Layer 6 of a small transformer language model trained on English Wikipedia (16 layers, counted from 0, width 128). Numbers have three digits each and are written without spaces.
A neuron's activation on a vector x is SiLU(gate . x) times (in . x), where the dot is the dot product.

Input weights of the MLP neurons that the questions are about. A number n stands for (n - 500) times 0.0019.
n0 gate: 677489335477504719515627659508492629388265412338390253468592353528649456508477454384598273814353302525356429719534357440708386425311480606595565689392468604520619391391666536326446464428587685231496395322485488235321715659480674394476329516492641346625469492260613589572381297352504427331738508606500481450485583313343464481580605259401347492685293472401314496671672389600301386527540
n5 gate: 530462221508528468477578340456690634426774536570519425537387410460646734345403418262673642500496369624447236620631675347551500262419536409519528611407536465170463610437541625461797416577579477587667585541589531375236451504192786390318488653562339902387344515644594664485372370531621454566484149691599446454542476426642637560613434572611579319561432318706396409484480389581508548566443
n6 gate: 811464568504585555598623468466492316525562564397694206483440078440492644127467525599452362462487627513524411512283566384605735673802668585646358496410598590280579446508457298405722615467648471563375193314706408363640383491287145462399496569438626593246902381335699396520517409354265569496593303557331549369334538621550500445573375576546702454397619681597562656546513463483564458611363
n37 gate: 433582539338448702700415525704522518627337459504450633591402642462382329535608409583562283467481478674586543489604431376275408449481523465304599556508511597478420588624614640383551282418340540678367527572608474458444361657691262434422399515413257612477628633525204595319388420618635514659619261475318270489525545456529387486342719465663578808530474352267527463584624367530355367229421
n39 gate: 488548588377733568666268350629387253479575461434431584301479492693496205513430508710456492404279542329423442557549467509621722573577534689589289344338369549289496592089491534442557607467728475374444319608562421419576508596695753186706381543463416335736413406412533434584411777561521557234292379666538218378634453512408286670304483620584416325869470727609535454587453602299520580500731
n69 gate: 484234469532467545355487461608524443782534488452547488454637384247775545123456620665369597484442304577767595353425592574520626630625537267637429423599422682480416629440437446464496500295202663382316396412655114459344430483562590322317447579564427492210708472492480400531570563767644504484557387441251520610970537432512599557570408609577435597347422362447406622596595567570488272667637
n83 gate: 360519264565421444771578720564508567303413564631473363763637341347637482571354508468586233516520342327576371635565280476520437381460597659716439366151500469238299664282727436457581596588579705456775472622542324560568549426548686390520604568531794599480492458583438609636464545519480580416635276382342623523397651523488267493464477428654086461452424508630425484582673427508399378334452
n89 gate: 568603763539545307457616693377625394213430446404500332075450351518203339322205469867653527465694598309208491452426378459482509606391518709543441464550460882451404518755418236588444505254692701455637450413278346691370705371595616744585270378670500572605601621551289500585410537560595578322707301616580673440436478553664391467505654415482571522391311633340364683439813608609678358365514
n96 gate: 485624519599512429458667639265414267492565679473485422653420458352484580545633669381557582504346626443511508408481523544469488546512452549485608461540311382476463357736138592573470587549582400712340420524286423643650642532389375379551484695235380433695281246604523477590287637730444568340256687477653132386718394512282345335476392373660496229584547504406763465512341417580474375534655
n107 gate: 481504681630598508711840337772472532532424603607609560330339770545528414509421298685831468367741561365356312583614389521761246489562669407663649411537504366581572436388251525389472746351573548496525649591603568562321477349308472798750512636405777532376377351550364596550610280558713394535443568453500539692399602580271537572619440593411605792492402520363275455576463516628581532437393
n145 gate: 646481248434274443744358338324235400418408545763855516698631453332532634661527543578442420360431266685349475594297641410652580431406381469635714416626528414379526389377516418686355561407335335214665426817418750570383227512662456384448472435602488391348480512599417579738435748465528477480403488531319601562427500536612663602366326366520600468422358612568458508702667446692454460339520
n157 gate: 500524564426576669370321633474626354204526816508722429513432512298558655372263562611382592542615837215419220434594344457475659508496937416520294340436272480475520667753595453450365555459475446378487384517332413543492484652581496295366470585479650610269236545540575558617640444488530598492246345415521427679718682450650325662325401191450362417500356529668818399467261618509384374594568
n159 gate: 601516523665533618461605376348395645397521603441477404633578369351291399530673433315357717580480715255687363374367658562729355691496484442516541318652293362463546516560533389568551631731492583690396541234492524611573620492325391472605431512536616374484257633307707321284406591196131735524516432500536445418628321480335730443475348515569613584393781440601598784488414543319631262610500
n182 gate: 446362651526405534482618344558108372341741692382507489771423578535425507679515341416371455496378489512769432681430585561320481734573581442808291421561390438667450601590616550340474458613508541371508702558541717373428540320408345692349515515533511640589311328583459452460671384544703321632660320413606427558533584578579416553324705349625530530554454707519730364578308489573547606456523
n185 gate: 481555430504271279449479379512260500317462508472543282408268436209500477316401520380281601674430606632547732464547687483504350404600537477383400455339684532394538468371755591476433298453231508561204654579675568446348465344812476589346570426341536463309684646182352536473496805641541421346287326437622429295535508440686479500253211473553492560633488597480509631480314579388299439262305
n193 gate: 291244651427808588224257038678417429450662690823630389398472570553611438513469512443624386413528492537657382415465589601559674392386500633496398512468584376329451528696325516586620444435647481412406451622438472512312534196592556378409448504613587536411480608462531531371444672753488338411564543576476458731439360320626423616492316553472631433613500615619258496711847458682530389302431
n197 gate: 727752446962228219536487543258382585552509604588665777466567484742561496496452219675496459573508459645599141652480440342349602392412425535528462644550249532278608553476563596476496471524184536426500740706696395396248406470376512655582438508500256541483536476520415819539574365488392492400471671532455516674421442702634475412620710613307639387383496418459737549363471397446629578452638
n208 gate: 694520512508777462390816647293361386508597427537435450344737475344681641348319679328412218572744640500577451463422839440513336442327310609589600492530509389513806479270609349521484491389614508428535409305450533401189415425641271551648500586483483394517442484363496483383619430749367557409705572573335681541480662446660367246908834540441500466573440631800349492333582574616548707500306
n216 gate: 513676631299509565451414363280166350236562584693438391481257631481546470548563369453433473486375822481230316536331697528673696266486565693280341362276767545353461550695566472491393621411532522518726669382513432715320245481282413464500602519729104804477793451321410432513528632314709411134565614725509531389694417541691374539486419833408463568332532692486779597645463340393565518397771
n222 gate: 428235384753663667538746511464587245373430592469371461540737485323692489458462647616647527367727306269720542527435666211582531349625544443485573425512559596611700477407723609446688428538393288362565706375631488396428579500452705520748707276597531464432407450323601317541440504481448389327814292572460477542583675301527452515404609481433347434576329555547508271617424489548429795358440
n235 gate: 430330521328463511482523358459386409396465264378553518436410424271529558446575652620576602672634537400319636349632637500496419480199515602574380279560563550651431471318322124645629440461467720600462598360532569650322726401630507588632474526518675729541417393511264565500700511592403293303385467411533500329631430722434451763418565556290405467455556500364601478330451429493433386353530
n236 gate: 368439482736582211306423529344266574453465500781729648798587690359544645704602650587500474478474526469514445325471566504392303544511591479428561616651429442511630493588435451438645855612593394481450565542427445606564479461327657411478515523551296624629474478543393518650462454529220402471703415493556464146324399599574477441353507404313556367637414321478559717640481341375433321529299
n253 gate: 784455415500496630353455440488543453500410794447522504620301427372453561459553381365739372318508249153474550668750706413174628429261635437429748488421225622555665639542648361634565484704465561504596520436481500444555332637595531465426563508546477343544400614437431573694441484402405504272512236534676318349579594643492397537579616295289465423404347582508356500708695625556585714508297
n261 gate: 419693282566338439391433535443372380296370332358488412318426385562716552538527484545312584672459137487407487386227594471544600474438520646373327472333621609718477416814393447263547333601375504432372405479378448344439454438601581496396463537748544383275804578389472445477164583574467258731557600492774570551407249560548512489582663569399488603623516821777483359310512457426504327602389
n298 gate: 629340628433538245577532470648493497442311281551420397386574466401314490631466582574637331531591382645416394662534558662500562396635564715513603517401413648594555418343514309405257546493490595517610550479466294602584510658542545376562525285320369681352370564573568524686381536620447440517566517600722557577470622565524415552634544609559704853433343569542427514264676704394480528402542
n299 gate: 600680483598518359652600471562435656607463615363337595482616633594305464390747676562722647379597552409450565487648150620739504504763713467596652801371614432658410314547540776444891708352474645378509509513457569704685467477685334483413460225419262487540414178483599324721315388492584475602799383672351475449613548509435535619602547392256726504531329509557353063620615487300458300364536
n311 gate: 441515420593473698378300589406527477538520633402426439567617458422569212609350670437532469294325666532552492721601564434584519507527473485489402342516299489523572504416287449594575625552307481562260567421328329508407305655403315626408434469583496739625322578357348557419303425578407224489372389452731317284574608644401477323410462353396558462367899588558649774424555400535526216613735
n312 gate: 275450467483667456471541349611178353496755354449333509402686470282357504578751414332391444743615373605727191385344585473574444262567478688609571657327461538404504336440379340427292425382264462731496634348636547376535563495377491066857394363564409456513594534720337255529439657445602352339720357555522369690408531698643713345425414725539457379518579722395390662384252251544525387687522
n316 gate: 667500193404668531397579533399618583385416624712504553812546575419394521268589649639326462372439588754570275244577422473485352303286330438507621306473366511420293662305703430638444500390428385485746317336367575550649493622573702712599546469660628405539343537674391526609573516474504555441362530518492559599379573402632415846662567373618379560531374523568532702466546478465344515570519
n0 in: 311606556481592416374562431379504524573446669399193626520295675597319555558450438343557248449552270500412471411362500468370551410504399549561723603444695815480623492418727686391130572362389519405204476403512606613436500529468623386670516512469508512327317431541757414583719415736664511388476413622512523622527640352692371563512239553453500488452667717377130552765532504335421516295488
n5 in: 467362511568126434743512552496442558356285472409415465436520397480400629382466458284701400596610632601578541696785492535404276465603551559619405469701274428391464377561667148211707359680504409399754488643474454394375711600344516481481469673690350554559378335504500489578414416541496372398574562552380534384534664661708539482300553474461442400567676280543492481355606459331463187666662
n6 in: 582343405745474642657727564530533526775531711388368489451572653523349452242583518443462408301519437430525539710363587376515607733557519489301417404696552345448246654324667534715691594615634558511591656481348478553489397700414285345493567504460338574647795511235358471475478237550556583558444507475474576572589287588647515549500438447441393573402642345478628686420673400549479537529598
n37 in: 543378435314614524464475319674394446416547427517474469556197614479571427691350413521418775622590291589599493700490440336466323646315434585493731503597576453325494497764314416507327465407442460617591542454507473361534566387396459633630445344453820486517608294585368534435476444319566520457462633734647586533342583463439531490403622422507585425441476544517662407712441593375601558386486
n39 in: 488601361619398312445500383670508282643793624472586654446450332608359421676512983496441387633430537542390229389563440475597557515562479609656143313479467611308615697352442620472559595606500345651667412521837452392545461407496366302792512603520439647442416252496504532554545567535274595508373411453415622480316488323415591634648696434687492395405467220281577309336558386504454666226521
n69 in: 435740406442624548623529454346183832628758476372473516659411703492468595806434496411426520709685560571588660500546554411374492334614508542614467516387336369460526646206284776551697311531544718412353516496574712536588508488372301492544436577383243508459477342515637504485644578477480573461516393359787647412557412720429488429548339326572639402650496710508400560500254765383700655597302
n83 in: 333738445515562367410641586370485527273682421678322704480295580777527479590360386594500573542570352358287422681579545472623384549603524722455417597295298421411613634550488397363500469275477693597556639432666351508484663432281500396550613531432323663401443470600260324607391536597473665244348589630442617567388574248596091551602714478450384508350441720485561609466457436555681593387528
n89 in: 597545420258458615415430419711475182265257599479569445349345541681487360176332334487321496504619377372492442582471632410412542558457814347459530618286398594453563609617517405351443427414314591415846366872611654517462330522462551735542317359450881542569550684645421421544534552663453541562534458407542664533654764463400637583521716472551222421384717597470309817404264704672384323446517
n96 in: 515560474413418343519464403393613620492353555256504612504552653504306410767401374548423485535606410590669269348492443476368407362727639184298576523373535606555592315623364631362523374673691340562536524676546573476645381573472426574469106358489368696548400424760442630403524284455247477466586589414457655609470779642384524409492262559621333554409496578457349672485460440195641309614302
n107 in: 611780617485586440316597482348545318697414470328407474519591573641441445468362515511364407545281639559439532343565478739652452568462569557608374721443526595811489567629404569746467458428399482451446496381197400576425564581447582638601508622434433470363522525432401504518413389251386395453594422493272464543798346408244557563580555703545478803732579422679264541371553536751315474515325
n145 in: 362652462318435347660421438489417468560500628299355647437595203441615433523521574548530690504606316466375511567535532537385507375515383576472290500430391426677619621400533585507437511476453641504655567533595692463391648321395540622414657482617654601687560545363599660627522722458537308507384170438395762549777493514779555527369496534605597739577558324493508388351533228372521576412493
n157 in: 648390658454472628534455416472457245597599613593439351585202543427323379542523461516065331649412587599550195546711341440787343612371452443451241619359583289710667429477407464601577452580421380686577480537616406472612545733516524410567476540353484635383418538304722562451484455492812255608440359565591485408371492613575661296404562496710666535290456508504301433453359546287256480307423
n159 in: 471375447576613598496492636584496259460399652547869596469356727565363528366460463348690507463244362477439705347594518515663426602428466457475408493576425391661689651511619451625565647644466445720297676837580507477553736508421560418474575610522474335797551391468625449721598546507704536554436533371780562612522556673319637458508382297526467467234293563563496534460765428489567530475462
n182 in: 753418542475672324414519253311151585420465402500368226469356537504267473457645555436330452452432709620475590736363482613515289619728307393614542534564522623534423397621695439482500443442355474534489729515587658576504479357410425781452665557657482336542489348532346529674455473482440421460474644629548402612504522313445659294466540376489608622272444723493621627471561381538334377750538
n185 in: 385590624744729572659578320515623229325414420570629548692550265214455459532456544466543422448579459590482536412544562527589459674416389496425527639549444315631289422637400523629424523410474496294715439477602544447696418628387601336683345633386545485519533616261511426575711196514553663380323515586541663605482481242318587500413758386590481345694357239444461403463641619492592653602546
n193 in: 414403350657301485621788652767536300553692533173365500352471631522382477390528433226388271639736677669462694518615556372493550562294427428351526565511442469579439650262662419451482504608349560612474422448654571548540469336413673486493529734504714186680663497534564670414500441500460514503525493500493392427493417454479456486598486394594583521489583539522474630486595698753438486377383
n197 in: 515615427639589387638636519291566385726383449285496366627709693401250628382666527590432389465680388504459696534485647610439558630642512518400662303551718523372304136424567382439650449541593398481342337528372485524481515528605442342450344429515569279484534365434694648552547413641441732523477208485411654436448290279711649580269542382400400420445391750678443492333622377382588720421441
n208 in: 447250410657651541398580482504537595110473541568356606447612302754453771500518256418394576398556617423602442357383425478332628460403347644430478504388471368493369493656421590586735556472647364350312451598543391396441412462537610362573533489478609441489594432294540688553408609274530791361330456697555557684454478594387399620604576584500591540593504368621608423587582751746416562468578
n216 in: 396295655689449433695569429765679573321516631473403558320409462548477392475648607449427716593567434390534340454357481583426581521389690299638671465642430545465482485392400552576530484248539622516424548476454581718571683411889519392387512460184492356500336636663669734679578524586630477742539527268387470643511539450658385496626600593640481581635633547146582469477694523892515477523611
n222 in: 544425682400422514466308613464479296316530413514602306686413594514207362500576535655224549317679528596459492424503278684426295390496601493585304692327571469496407711514547489622352547428489417518613620613562619359618500452479539595341575522483627504580284593378542441622432402370432524548468757333393538243497686332673403710428493456415366370670407482560698528622532397381540472607428
n235 in: 423480523719627720269620561536651503449474618538473734262593700504476610404459455496547434570489627338480704476575266300808378343489421332615705328518641503373470416434377374362527678548553562521568424670551424536496463627564546503539756439290608549461462394557604299581507243507361469534620605561394363452466521618406611639635680644465546469471507574570559317334600503386597328455701
n236 in: 513474525334436638632427343446423497428329432575385530829724264449473481694480526388420566659497610493461313507610412463281510588473480570596514533507349523527487612592589592415614612536577356323517579466533421697463698545513564367590308490353503567531444322510717490516328479622602494429611450767410659290609561625570534528449625510590267394629480680644489456526520306673421423621439
n253 in: 739427453614321523690634394392406387644453635585656609601577682693609500512633344558767338485408367571544128482361618581406515441515635543344755398615325577659425661179411585541588343551292574443578399492729362488496569539573424571338619477430353603319574592518653556609584239540623449232530650485405533515500561295417604486577526576780666672388401443413293481511538423627612712515558
n261 in: 378344559489465734593677705559473508413776449545377523560603645429546353459489694268721750523429512447358373776350167366450249588472634378593567473354484598737504450496393563565338335582616295488556504587413481658453467508672415523639637319500508387650706605367504393607617508556323504372484450496679342511459375802404571387441416393659376408346426856690533496679622421390563326428393
n298 in: 465548277438443355597486506657544500379433408434519457507674503586627612231520546520657417530734608482529447523764667500493416396507514555448325241432470376537522384487224349530503357614692497416503486479585513418547593330551564573520602630329630362596536428535374424535436500464565396415355490526453331552297429407403497421690239382497259354397257544668479483629657393411458718441551
n299 in: 663576601454512460397447527556299610600657299666356461464484512331363529446277426641815571414356429397218429608504288600653618486419729470792565318279484339484493660675634569655677540236516330544609220326596457391261602484488421229512448568523688524492450423587453660462536585367640599623365469515603220427306603547492665544628586364227476555750472338587488346298596492359338563535564
n311 in: 439471529654383470391586663366568485570614462725612444330339533569406455563687526534738496511637424398605412393445544443710237586843327378442781670473538819538493634463670800326628653351541518655392434342533448546348320539485704564579294420515470579531511562371493663594504477692580449683269384630575379434500356578339561475668381644402511325615504293654595613571496496699457417596661
n312 in: 464520329654471521488400861457754438582194407365396450431449656918521716557423434317604575467665358509456783537747406508625587542445594424568637153318496569513418550409697287332411775658634692504372367543545413683651596595601245562487475738467512508453364569468669574600592453689652464492550637279579504585552677772405220473784327289249504364432340408483531517681487561559548417622589
n316 in: 568526439369520649523430432431738483562577544642581550676425543431390531369572493473385273413333642785513407454582516411597322338294342545477404500534541431483392523510452431583385609370335546500507296569467490617561465549752662487782599637523600355692487314445473659378436656604517448441520560594493330660555693620443363649804447497567426490500568534574366618487606513339430436549767

Each question shows a token from some text and the vector x that enters the MLP there. A number n stands for (n - 500) times 0.0034.

"\n": 542433483496345551531406376489486704474465424675438589649554440506412398560649564431414550394519557517651769499571313594455546565585592436515421590477691516472492529485488513443607625460561565388175508508353550435646573682461491562495521494456480470546573614659468560430568646478319430376374598621528632436534578479527459232608605511502625342402444436445339496445557376521634743474580
The two highest activations, in order: n89, n236

" No": 461487507533527611449558590510550432505412529708482435523505676540344242633650620496524506602332522501476694537555484462348537815515514335623303514563639533521560392413632501519371518437499406394527489478671539385517553538477403530452652386452548625532618551713681473603442494312431368586454488566461692663491429588587499352718426320539589418584452613467482514574453529513683545338534
The three highest activations, in order: n182, n5, n208

"|": 511403462433408533527446577381540574547584441481500534539518480576396507571614595556625487554427429570632652526509383507593506648564694465441485574567645460482445615468508508509488471451451500284457480422479450308526613584573513580473593553477574542469466462875531492430577542426459710399395549499589598653532580483553552340652458510515577438585596633476419569387556403545622495395592
The neuron with the highest activation: n157

" 2023": 342239421445508571431483709536518539310459478669251465320679505479459533606488487454511394536444437503411693397426524470318371757494690482592411599534583568320430537596529548626594496580614430344555570563444697490521496692525534472462710514478557517385626517603510421549605578448311662507246515765449639540433539614441632226559475532552584406555683422517515473465449540596650612523438
The two highest activations, in order: n208, n316

" O": 403465517556508593466558631497548454500481509653451425596445443684557404566576440499578482457288478512327833617543479521416395569414535360639310605517532517647430349607470523466558459424554537413517444398730524494425587665508417563531747536518592586535657545612485612417549454459457464530367455610620698606534535434615667403506444761477425409492574463487498488685478563503623516434463
The three highest activations, in order: n96, n39, n197

"oc": 521283457422298527450521464595563495547451437496366424800518608579520351591432703549537292542548417526480650666796476376484557483598526409709556531413528483675451557431605582594571382770452338233437589428414752511397476737583506492407581395423566601530665518622620505588401530485488535565330505481438551314585511416484416432651444401535379451482353538577557422328439724458874673593531
The three highest activations, in order: n222, n253, n298

" as": 524399481553444456363505570508340521525601683675445429604483563728565419496487548499631416599461614566602690397469380332447621524563527577580505625436635394375616574437465525507669483621623458327559523417447623428546558580550554398399750403492768419522607575766477515394407652600514493439336632480458609639486569441532561337702503609588521599441516480450470467501452410505490680456420
The three highest activations, in order: n193, n208, n83

"isc": 482445390400233476527312665588562581532552340682437385643593598537519368537538549476420415540504470511439648583307592393451550564528560404554264459475418485500504496536446469574453639641489345414415619321545543463403449620513475500532611423310608555466466328567428548479550524457535366840359331514492573561742532463319387276585378637635417473644511378610393526612551733526727369395631
The most active neuron and its activation: n311, at about 1.3

" |": 525380481528354527459646451308666439487444443674357497387534430571408442475576510524627474562468527557459619546579574354485475646507720426507286650414582560574463382586497379638601436601551411462364496519377754381549493545608467437528398484480485430578658483735391451473555497451492501448206558485481624532529483444469735360571500597604492426487538552504422483442415430567639497167534
The neuron with the highest activation: n89

" 16": 373429477550366655374494512453614551395450551520468422428470535486446576596460506456525427529279489501473731605510554665336588705476740380527308446381698506352451557530557420525658534499585615395573542521625673411460512611553660429577641598547507434506509519538486331437623636386519629625272589803476570741508519389569627420445505576538594476551667416541442472432531499389834714481574
The neuron with the highest activation: n39

" 4": 345466444564377509348556461464673466452465436564519476467559563512504362591496533391466422569283545516438717638533500642467652709426693339683247502350598538396478516597481456518738640580518519388536584507693647465447494576491672472513664554565507437490505653572614363449590410438525611528329421721509620697452465439617624312419492584508490579599585518560517517397521561502829722468773
The most active neuron and its activation: n39, at about 0.76

" Min": 476374466601557614455456521590512574534533414649503612554484676526407266436583586534513460440395566483346790387551453508466568567454421422543489532524477555629443282551547550625473461567472599610474404382544560430372509584444648508646645521364708459491604517690637574475483447380293480524316580525471674606556544541629537333500317492577585422535712565376543504487445546556717567470378
The most active neuron and its activation: n159, at about 0.56

" T": 385494500650513470510494664621617504478409554771514453514477409564488370598526456504488452516417458490282779608424439511414458509421531343420357748496542475460453381586541537588643365532558476497508435389763580380448493620592568618597562493546580477569569513701624622549537428472487396458447427662499643627562449509675560349624502480540561448427561434496448506468388560501698439455581
The two highest activations, in order: n89, n298

"ently": 508444442413592450482462563482533670529297445635246511588505610525484453682695518528614352542618650439440626490569316430457446528548749561601438427443582441361568273525580535485618473457610469374593495491413619323515579692509691436598618675491513596321645471743491412550386526561537610574438375638550478594596546485501697422662486517462770375375568394605488393492457546415622549488531
The three highest activations, in order: n299, n5, n298

"ge": 527535391316542438538437479441591620399537585603323322580618662549354460539560585549349506581656643534272624342648486446519481664480669348628326635621667534626451462629553476592540579522549465440599374473603616448631416599460579356498750439498597529401604630691515492427364410491491536685258588511485595544665608472599609518538489551522486242666359373427532542523428543560584506605547
The two highest activations, in order: n157, n253

" Ham": 422443447429500643555511493496415549481488528707531542597394540586421438574577561633434549636334438572453774366583609476461382647515549305550519445531581521583554470559489611613464375495618645459341456453678529450416478635547504625536829619443535561510664612576592455241502430567375529526301476608581741569560518421478566398479472499589573388446629492425311410577593695585583489353527
The most active neuron and its activation: n185, at about 0.88

"ing": 529578491262444438522347602431522657400344499675381590555506576514496346575615440538594402704511558413499558309561423510515535556521699383645408454692651580549542532547520415575627503568517440644720435626583543461525580648604607515493880505399580619503757621659466578417303492462394471422195467580441597482703468468397669581644430510645510432697396360338429558599461499555600548467511
The three highest activations, in order: n197, n235, n0

"as": 256402306558576526515407579394545589381591506573309403708448547673384289690637467431333469558418544531402651337650514510476583580440550321509408488363598407364612472598505339453495481494501514500424513570630542375559495671449544574427973386433553361435853483550653502536568486635376512468342576503529497444499503453664605362357420620657569420686686379377282433490442651409663572591466
The most active neuron and its activation: n185, at about 0.49

"b": 473577531425526581680346673498601441367436493685495355455535593504435525711569556665496444779581447571346556482419480575199610820481541408510551567363454424441388359783700472608687470288660570375539442382496741542509563458521706449628563432531679529504699565587353602497600316565460554507371576487516548537388599558611687474688567480608524320469478438572373542446609586391677565400577
The most active neuron and its activation: n89, at about 4.3

" the": 472455543396572673343533377465442496572538549564528506430444530506449421569499559573656526549539487492603622592475474450423505598448584349479337438498548482479477534455543356606556547552521535521484567417499565460502675670442572544403703475552573550442537451911563468538647550487402382523396480584537491538498561374529592355674547489549539366545535522441475517474487458507546643587452
The neuron with the highest activation: n182

"r": 553497544608389559582497678509553661443633533577484426578452725319281555777466588524462540564309563498274653646469478506400478783487612479457466647510425589497457471471565406567603608612408532474347340439485559535626586703554591463595790413520483552706678480579615534403548464509390623494214565651379619615609531550566558601572507779581555250507591469411447325455654767427603667474506
The most active neuron and its activation: n39, at about 0.45

" at": 535359458543391485475464546479317509433372534572646441586493597579426384625463598437469480571298444435777583406541516382452559439405561518553427515484613505394574451526558542521568510518646437421561418293384357514485519676668558522440623591622583471373675402752453268493514554510502522452483742520547542698652567411690566370845516324551425561424615361473455666415372518474693651329634
The neuron with the highest activation: n316

"in": 588549442587426661430441514550556755429507512628515496487524606590389235717528587651523401479474502632377632477511404430528543612395500380639385587634372564534537434544481412548556479552460597524574331359582259411503460657454520541611960621408613303520542654595504524297544389522345363531209530512535520600647606601617533365441419690575497520650606528404432517350427491628708567527450
The neuron with the highest activation: n107

",": 445410614487374656513476491395570600457463500635387639486391471564589448665538451616549512492525466483459637558513461431652524673555681573566429581605604562353579617463555506640625477642646455396385540440499593511636597558443559404518691499592672406354579482837456554501411720429420593517340477636474545505446567464477524377562466604535444470479501460452416379487440412503557615450529
The most active neuron and its activation: n83, at about 0.95

"ild": 449516575327422553591455388645553590543340609639303449493287700549493510618518441458330465747588582521370609330559488446534540862644361404577515482665630682811491431470532448488582385471494456415496729462439641387433557455522570461357618635616578430557760567579483527544412433398508522493273589478455785610520556466661640432444549412550588529580444384467541575683599607495653393374567
The two highest activations, in order: n37, n182

"rick": 448326354337552565521406674497552649399390506570419510488414470475605537629640512501465466559628485354313647552687548391500449568621543420317430620457621729540544567629469556413516260542707544521552456350497644369501505606656600459379692506295461435546794462665684421390530520474438411542345561549496558473713496447622605380518565643580543470552515447384419549587423668539632621597667
The neuron with the highest activation: n299

" she": 456400533429466504412425514407329527581449599634374615581501250663452606697634533707643296565524705526497656510480589523541575459484570271624452545486601461489462384425507505542528494353572481238519493367483556490530618710615620562509626481478507608484708631715548469489448475570317393584427543602581663601559586383607637450554476678537545356456670501361674261449396511471502470513549
The most active neuron and its activation: n159, at about 0.65

"A": 499641396435445557491510509513407555402489462624393398696614624528513384702558474494504512303432493500400802430572528390481472598598533412678359510529552511471406460445472405559603407702387497374553542395653372471397606653630384522436794574630522604546474569575519562350659440513385360474179614681556494639442483400601695514569454513571477491554477470563466361451500591434605530569549
The two highest activations, in order: n182, n89

"ath": 542336365392379560420452590540662740381538444634597665586593624672487361495479643556448556731544520432459678434430457517554666647662443304553471502543670429383512557548591468536700430339466459558579555451445570382488536523505544390536730528451443282630717259618451372402476491536393245598442597497434679683525420527572643462512539436595386424375356247421336566433366701479580494498483
The two highest activations, in order: n0, n69

"ow": 431604376402338695528394589471425565433513564653522500570408532604544514568630541552576412704484746631396643400700422378482446740463580377533353409458619473464466416710618331764672546644682484477501585438482555257349534673537435452413573385362569439514687633510655485324436362491631525495361531497458558408538551552542620378552638536444642488447623391470388651650345523473798430497412
The neuron with the highest activation: n6

"ton": 468392534432435641462525548430558741316295478674498450547419603662563455587536493577503394649531611567329617503528485448529592619493673376495437601543676437544444344604499505663426388466552520479500516523610592413490473699566701431453783576341466510654780597652612456517610526560515600541254623527479470501722512555595584454537612629638527309520564424482453600488362698622635623635611
The most active neuron and its activation: n216, at about 0.81

" first": 462433521420505551423536656428530606542576649719422442504543611399291509692666569417617479523719420509382651592395441351366461361510613391541449605311544434396455515422510427462569503593550438423475596342577622392564631515369606585586681616538392463483385674737582402534429574416397445539506664683525494655532529579530648445818393416493549573547610283431403616408361462586489569597411
The neuron with the highest activation: n312

" imp": 491411616439560525513387513640645464679537471732347389589538636490364425568615530517461339527713586602418697437434509538382559600372525404495351495514524530434509374340523533458525527644551639557529479196425613474361576459551569431571485599635479678590517521696535456575503442504405365575473654651548628724514487443258555261519422687443569588517466519438453532533537490491669505348490
The neuron with the highest activation: n193

"ham": 439282667343508722501652425539468534382445491628550492604337788555552374822591520441580448665387587614447723438625654412560476640462378427434510600505618443383488417547602515496481467602555635503529444424598507430437423599496518468432699579517632493545797572599573542319502374707434582462395580677504615586504505451559565400357558569583584315547530430568365519715616804562719500468431
The neuron with the highest activation: n193

" st": 551450525452449520486459594490417554595534465782711357544572410621346479732596476557514437566553663538328711612515520481438602734419577216397346466444550534518413496501303531647661486446480332567513473383600629462378569659533576320529569626577501570496564752644503412526492559550571615621308548418565609549578429498470563487496358533483536374508426414432485367250400635492572502475549
The most active neuron and its activation: n157, at about 0.73

" out": 470413479420471636393544596562383448468571824602499437622569479670583415601821670556414347664595531635462646488512389492420459542509536459642418570426685463589559435457375498586624493553515474560535595465517737418441543588574522362622580385535671663452685709616514488440420539556422610585344582555750660706543368396559517384496493462548568631441603467468455487573515629541777613404430
The neuron with the highest activation: n193

"ars": 568353297457476433448415542412475388502395557726517504775419781546454493599548509508413509668543673474425554400670472523516585726435720303601434649466518448472593558481534287573729541692561442624547639618571641413280610755354655618521630517486588338551628413619711533459446423666534642535282646454459653355362674513452603400640609586624510528441602577480377517433455561550547593565591
The most active neuron and its activation: n236, at about 1

" rel": 471280625269397603626452440617473457515588589585388444668533540718443354582537583617340320727468494644467634605480530610429494484485542379507469410330582518503421569464328615576743550383411447508423424457496731472434699634488673498452438720441690702570680529659524553540412502504429386523313464545506672521462463424411372511516415669517615355510653491461258405341454591644651449306434
The neuron with the highest activation: n193

" by": 655445541515333393486529554467318601420470607566454368483394656559494352525621487410594520555415639484514607517511479491433419462363626463557321588542633492443613505451628504643636428593599639510480554526519558474385638634590609472415675548499569501427641501816653488565500630494491520465364718638489552489570614478632552473586389527495619497365445500347509518564332562564583617326544
The most active neuron and its activation: n216, at about 1.4

" her": 389389446541547506399278369505288447655416659667447478469515446522496692583641545615583536650429683608487614571521457401386392542426644250624422567469692468560467558403533386609620626588640624303523486325567401542442534622573544591520515481588570572517551633729537440484528463654320504609177393543574688607538559493516538510690552515537624450425504405496473407489432633453487525569428
The three highest activations, in order: n235, n69, n157